Layer 4 of a small transformer language model trained on English Wikipedia (8 layers, counted from 0, width 128).
A neuron's activation on a vector x is ReLU(weights . x + bias), where the dot is the dot product.

Input weights of the MLP neurons that the questions are about. A number n stands for n times 0.0035.
n60 (bias -0.095): -2 -1 4 33 -16 33 23 -24 -20 -37 46 -22 -25 15 16 -33 -3 -7 35 32 -7 18 -21 -17 16 42 -23 -36 -42 -3 -31 12 -27 3 -64 4 -25 62 -32 -3 1 -41 33 -53 -1 -20 13 -16 15 -94 -12 -31 57 -31 -10 26 17 28 16 54 3 -18 -27 19 -31 22 4 3 25 58 5 -12 0 31 9 -31 25 -12 -26 19 31 -33 34 59 16 -32 26 30 9 31 -6 35 -6 18 -44 -15 16 31 -11 -26 -7 -15 12 -35 -19 31 -75 32 -24 48 13 -4 26 -11 67 21 12 -9 -11 1 -11 -2 18 29 -13 9 -39 -23
n68 (bias -0.037): 36 -39 -2 -15 -1 17 -19 18 -4 22 -10 21 -25 21 21 -13 7 -13 7 -13 1 15 -21 22 8 16 10 -19 -21 -7 13 -18 14 28 -6 -2 17 -6 -23 -20 -39 17 2 -7 7 -16 -4 35 26 30 8 -13 -1 -6 8 -6 4 7 -26 10 20 6 -7 5 -2 -20 20 6 -2 6 -20 4 2 -17 27 -4 33 39 3 -50 -17 -9 25 9 15 -12 -13 18 35 -8 3 33 -22 16 -12 -5 -33 14 -29 -17 -21 45 24 4 18 -15 11 15 -3 1 -26 -44 11 -14 16 39 -6 2 47 11 -1 -35 6 -29 12 -17 -11 12
n86 (bias -0.049): -12 17 17 -27 3 3 -5 44 -19 -14 -12 18 6 12 12 -15 28 9 18 36 -24 -15 -16 -36 34 -13 -34 36 -38 21 3 -16 13 8 -23 -14 24 19 14 9 38 33 -27 -19 10 -11 -2 -29 -1 -7 33 -31 23 -9 47 26 40 -15 25 16 -26 -11 -16 29 25 18 25 -5 23 -18 -8 12 5 -12 -25 -1 14 -46 7 -14 4 -51 18 -16 16 1 -13 28 13 15 -21 3 1 -15 9 46 -38 -20 -9 15 -31 -7 1 -6 14 -44 -43 -6 17 41 -27 -27 18 2 39 -1 16 10 -30 -10 -18 2 18 -18 -3 11 15 -4
n288 (bias -0.035): 14 -12 -2 -9 10 -6 23 -1 50 0 -43 41 12 -29 26 2 24 -35 -14 -11 37 3 23 15 -1 0 11 3 9 -11 -17 6 42 5 8 -11 -12 22 -44 16 -14 16 5 14 15 7 0 15 11 26 54 -21 -1 -5 11 -12 35 23 3 -11 -3 5 -18 4 53 -19 45 -37 -24 19 -5 14 9 -6 2 -31 -19 2 3 -20 21 -26 -11 -23 -1 -39 0 9 7 37 -6 -23 -17 -51 7 -22 -27 34 -30 -22 -37 -32 21 17 20 2 -36 -20 22 6 5 -9 9 -7 18 18 -22 -9 -11 -4 -17 -25 10 22 36 29 -6 4
n327 (bias -0.055): -4 20 28 13 19 51 -20 -3 -7 11 2 17 -19 -6 17 3 8 -31 12 14 -18 3 -27 7 37 -7 -31 -18 1 -33 -10 -12 15 2 -23 0 -1 54 9 17 0 -18 -22 -28 13 11 -41 -13 -15 -29 3 -27 -15 -2 1 -1 -30 -41 -4 13 -16 -24 -14 5 15 13 -15 9 0 20 -2 -3 21 -1 -4 2 10 2 -26 3 -13 -7 -22 -8 -36 23 56 56 9 14 -9 13 -1 10 -22 15 4 19 6 20 4 32 -36 9 10 -2 0 -1 13 34 -38 -36 11 -32 28 -22 -26 -3 -4 22 -10 -5 40 -15 20 3 5 -24
n429 (bias -0.037): 16 5 -24 16 43 21 13 -11 -7 19 7 15 -34 -8 33 -19 17 25 27 6 3 -18 -5 -21 15 -16 -38 -14 -15 14 -14 14 4 60 -10 23 22 -14 -11 -15 44 4 -2 19 3 -11 5 5 3 36 -8 -30 -32 -19 -15 -54 -3 -1 4 14 -49 -7 3 -18 -23 28 15 3 52 5 -5 6 4 -1 -10 -33 3 -6 -22 16 -7 1 3 -9 3 -13 -5 14 -3 23 -45 21 -24 36 -14 -10 -29 2 -10 29 -38 -16 14 40 8 25 11 51 16 -2 -3 58 12 -16 32 -18 -16 -1 -27 13 7 3 -6 10 -3 -18 -19 15
n453 (bias -0.054): -21 9 38 -19 10 -10 -21 21 -30 -42 -25 -4 -21 4 10 12 8 13 -5 16 30 -10 14 -15 28 -10 -20 -19 -8 -17 -39 6 42 -11 -24 16 36 29 -11 -33 3 -21 32 -5 -24 -26 1 -3 -37 -27 20 21 9 -4 14 30 11 -14 17 12 22 -2 -5 -12 4 -42 36 -23 12 9 3 9 11 -33 -19 -9 -20 13 -19 14 7 5 -10 2 -1 25 -22 3 -13 18 -12 -8 0 -14 1 -25 -37 7 13 11 -6 14 37 14 21 19 -5 2 20 -58 -10 -11 15 -47 12 -23 -28 17 6 24 2 -15 11 7 -15 20 -45 15
n455 (bias -0.038): -12 -7 -33 20 -12 -6 -35 7 19 -21 17 -2 21 -15 2 7 -9 10 1 -4 11 61 5 -16 -37 -5 4 -12 -11 -11 11 45 25 30 -20 7 34 15 -30 -51 55 -48 11 -29 -5 9 5 -21 -1 -6 -22 -15 1 2 -18 26 3 11 -17 18 -25 -9 -6 1 -37 -18 -32 -42 39 5 -16 26 -23 0 11 -31 -24 -10 -10 43 18 8 -5 -16 5 4 -21 27 -34 10 10 7 38 34 -22 -3 8 -13 16 23 -12 -22 10 -14 -12 21 -13 11 -6 19 1 8 15 6 3 -12 30 2 -18 -18 -7 4 13 26 -12 25 -10 31

Each question shows a token from some text and the vector x that enters the MLP there. A number n stands for n times 0.064.

"al": 21 -12 -40 39 -4 -1 9 3 21 1 -23 -33 -20 10 -6 6 8 -1 -8 18 -53 -7 -21 0 1 -3 -23 19 12 -12 -27 39 -6 -15 -2 15 -1 3 0 2 10 5 -7 15 -2 4 -6 -9 -11 46 -6 -11 -1 11 -19 -35 -23 2 -10 -10 -5 11 6 -32 -1 -12 -3 26 18 10 27 1 -34 8 0 5 -9 3 44 24 -14 6 17 -14 1 7 -8 -6 9 1 25 2 3 0 9 -21 -14 6 6 -25 5 20 -11 14 7 -3 12 3 16 0 -13 8 -33 -19 -12 -27 -10 -13 -6 8 -1 35 10 2 -9 13 42 9
Which neuron fires most, and how strongly? n429, at about 1.3

"Bo": 3 1 -37 -1 -22 -1 -4 -2 -5 6 -1 -9 -3 16 -11 29 -8 -3 -8 -28 -16 -11 0 3 -13 -2 20 4 -2 2 10 1 -26 6 -13 -15 11 23 34 -4 -12 -4 -6 -5 9 19 -12 -11 14 2 5 23 -3 16 -15 11 6 5 -8 -26 -8 3 -9 -4 -9 8 -24 -26 8 7 7 24 -69 5 -5 17 -8 -15 55 -10 5 4 1 -7 -4 11 -11 -10 -6 -22 5 19 24 7 21 11 2 2 8 -16 13 17 8 18 -13 -8 4 -8 -27 -30 41 -20 -41 -21 -7 41 9 14 -4 9 9 26 -4 -27 -3 -7 26 15
Which of these neurons fires most? n455

"v": 7 -17 -10 10 14 31 -9 -9 -7 6 -20 -7 -4 7 -20 4 1 -5 -1 10 -36 27 -19 13 -15 4 12 -11 -2 -19 -21 -9 -6 9 1 -32 -9 -6 6 -13 -1 4 34 5 -26 -8 -4 -10 -6 -4 33 -10 -2 4 1 -1 11 -11 8 -1 20 20 15 -21 23 -22 -14 -2 -7 -20 -1 24 -15 10 16 16 9 -11 40 -5 -14 17 -1 -41 17 10 -16 31 0 -16 6 3 1 -9 19 10 -13 1 -10 -3 6 2 -8 29 23 -2 2 -23 -25 -2 13 -44 -36 12 10 -16 0 25 -2 21 23 39 -23 -3 1 -14 7 -40
Which of these neurons fires most? n68

"one ": 13 -19 -14 -5 -14 -1 -15 -2 5 -8 -1 19 -13 -10 -25 20 -3 16 -25 -16 -18 -18 12 11 20 -12 11 10 -6 3 -3 5 -8 11 13 -13 -17 -4 20 1 -11 6 12 -15 -3 5 -5 6 2 -13 -7 -6 -13 8 3 -18 -25 2 -4 -10 25 12 3 -27 1 -5 -9 25 -15 -1 13 4 -23 6 34 -2 -18 10 2 -45 -16 29 -18 13 -2 -6 26 -17 12 25 34 -1 19 -25 33 -37 -17 -10 15 -17 8 19 -4 19 0 -15 10 -19 7 -38 12 -15 -26 -32 25 16 -16 19 11 9 -1 38 -20 2 9 -19 9 8
Which of these neurons fires most? n68

"n": -11 0 -33 21 0 -4 -11 12 4 -9 -15 -18 -14 9 -9 16 21 26 -20 22 -35 4 5 -2 17 6 -20 14 -17 0 -8 22 -14 -24 0 -2 1 -27 -9 19 21 0 15 -8 -8 -5 10 -25 -40 -2 0 -8 18 -6 9 11 -11 -4 12 17 -10 7 9 -30 5 -27 24 28 35 10 1 17 -42 10 -2 18 11 -22 46 28 -20 -8 22 -19 13 18 -2 22 8 -4 10 -25 12 4 3 -14 3 -13 7 -10 3 11 3 20 -7 -12 -3 4 -22 -1 17 -18 -11 -30 1 -12 -15 2 -9 7 12 44 -10 -38 -38 3 6 1
Which two neurons fire most, strongest first? n86, n453

"ed ": -3 -1 7 -14 1 14 17 3 -15 2 -1 -5 -8 20 -19 9 -15 12 17 -28 -60 -12 14 11 -17 2 18 -15 11 -8 -16 -8 -24 16 -6 -12 6 15 19 13 3 3 8 5 -35 6 -21 -4 -5 -1 -16 -9 2 -7 -18 -17 3 -8 -21 4 -5 -8 8 -30 -8 2 -41 28 7 -7 0 -10 0 20 28 -6 3 -1 4 -24 16 21 7 -6 9 -1 4 2 8 1 24 5 8 -12 40 1 11 -6 24 -8 -11 7 -8 24 12 -2 2 -1 -7 8 6 -28 -57 -28 -3 -17 17 1 11 12 8 51 1 8 8 -9 -5 -12
Which of these neurons fires most? n327

"ot": 0 1 -21 17 14 8 -15 -17 2 -1 -31 16 6 23 -8 11 8 -24 -14 -37 2 -22 2 13 2 13 29 11 7 6 16 -47 -14 -13 4 -30 11 20 -17 -17 -9 22 6 51 -18 -2 -6 -11 -4 -27 -8 23 18 -9 27 0 -9 -10 1 -13 -5 6 2 -15 4 11 -11 -10 -13 2 2 0 -24 2 6 7 2 15 52 -38 -18 9 15 -4 -2 5 13 5 24 -23 1 5 2 -9 27 2 -7 -23 -1 -12 3 3 -1 17 8 -4 32 -1 -20 -9 1 -27 -41 12 -26 -1 -4 5 24 -2 19 33 -20 -28 26 -1 0 -20
Which neuron fires most, and how strongly? n68, at about 1.3

"ely ": 19 -35 0 -4 -6 16 1 -28 -31 3 1 -6 0 28 -28 -1 3 10 4 -5 -26 -17 5 28 -15 -10 22 -14 11 -12 -13 0 -25 22 -11 0 -41 -9 0 1 19 -14 22 -5 -23 34 -23 -17 5 -16 -3 -16 -4 5 -24 1 -7 12 -28 16 -12 14 3 -31 1 8 -35 38 27 8 -3 -11 10 17 24 0 2 -1 9 -8 12 22 10 4 4 -14 16 3 3 4 9 -8 13 0 14 6 -8 -5 40 -6 1 8 -16 16 19 -10 -19 -7 -10 -3 3 -25 -40 1 1 -22 -6 14 14 19 9 48 -24 9 16 -7 -10 -19
Which two neurons fire most, strongest first? n60, n327

"national ": -9 -3 -8 31 -6 2 2 9 6 -26 -17 -7 -7 9 -21 11 11 9 -10 13 -36 -3 46 -2 -16 11 3 16 -9 13 -14 8 -1 10 9 -17 -2 -6 -23 11 5 -5 32 2 1 12 1 1 -30 0 3 -11 -12 16 -1 45 -17 -12 12 14 10 2 -12 -36 -3 -11 17 23 3 0 -1 4 -28 13 -8 13 -19 -10 18 21 8 13 -6 -11 19 -2 6 -7 16 9 30 2 12 -20 4 -5 -8 -28 30 4 -4 -4 -11 23 -2 -37 4 7 2 -28 10 -11 -33 -32 0 12 -21 -2 -7 4 -26 45 -34 -10 -21 15 -20 8
Which two neurons fire most, strongest first? n453, n455

"me": 5 -19 -24 -9 -17 18 4 -14 -11 10 -4 14 -7 16 -27 12 -2 7 16 2 -19 -5 0 5 8 -4 -14 10 10 -11 -8 14 -5 -15 -7 -39 17 -16 23 25 6 10 13 -10 -11 -21 -18 10 1 16 -36 17 0 22 33 25 10 1 -11 -52 4 11 18 -27 -5 -13 36 37 15 2 17 35 -40 13 10 -17 2 -5 33 5 -1 8 -5 -22 -3 9 -12 2 1 3 1 -12 23 -23 6 -19 12 4 -8 20 -1 -4 -5 17 0 -23 10 -35 -1 -19 11 -32 -22 -17 12 29 -3 9 -35 5 24 30 -28 -30 -9 -11 17 29
Which neuron fires most, and how strongly? n86, at about 0.15

"f": 20 -29 -25 21 7 15 -7 -13 12 1 -15 -20 -46 15 2 0 23 22 31 8 -21 -10 4 -3 8 12 -12 -10 -1 -3 -7 9 -9 -32 -10 11 -11 -11 -22 10 -18 8 14 3 -26 -2 -3 -4 -37 22 16 -3 5 1 -2 -8 -16 -9 -5 -5 -3 3 -4 -55 -4 27 -16 29 19 -6 -5 -3 -29 22 26 8 -1 9 39 -25 -15 -8 6 -21 22 21 9 3 12 12 5 6 1 18 39 0 -35 -14 11 -5 16 34 6 18 -8 -19 -20 1 18 5 6 -9 -19 -11 15 -33 -11 -2 2 18 34 11 -42 -22 -4 -11 -4 7
Which three neurons fire most, strongest first? n429, n68, n327

"par": 21 10 -9 -6 0 0 13 -14 15 -28 -21 6 -3 0 -36 39 1 -27 11 12 -9 -3 0 13 -7 -1 -10 25 24 -2 -12 25 11 11 17 -40 -13 8 9 3 -3 -3 27 9 -11 -7 -8 -12 -22 3 -16 16 -3 -6 -6 10 5 -1 0 -18 37 28 4 -21 -3 -12 1 6 -2 1 18 14 -11 17 0 3 -10 6 23 8 6 0 -11 -30 0 6 20 -6 -4 -25 10 3 -16 -29 17 10 2 11 -14 -13 32 -4 -15 17 13 -26 8 -23 25 -48 -10 -20 -20 -22 -1 19 4 -6 9 5 17 48 -21 -36 -37 15 12 -25
Which neuron fires most, and how strongly? n453, at about 0.45

"well ": 5 -12 -3 -14 -6 8 -11 -8 -19 -9 -9 0 10 3 -42 20 3 6 0 -21 -28 -44 -11 21 2 -5 -10 -9 9 -1 -3 2 -25 3 -10 8 -40 -9 21 8 1 -14 35 -13 5 8 -8 -27 -17 -21 -7 -5 21 8 -6 8 8 3 -29 -27 7 14 10 -18 5 0 -13 23 9 0 6 4 -8 35 6 -6 -15 23 -3 -20 14 23 4 11 11 7 16 -4 16 29 22 25 -4 -5 24 -11 5 -14 15 -43 11 -6 -11 10 4 -9 -4 -10 3 -15 10 -6 -19 -33 14 25 -19 0 26 11 -12 59 10 -18 -19 -8 -6 22
Which of these neurons fires most? n60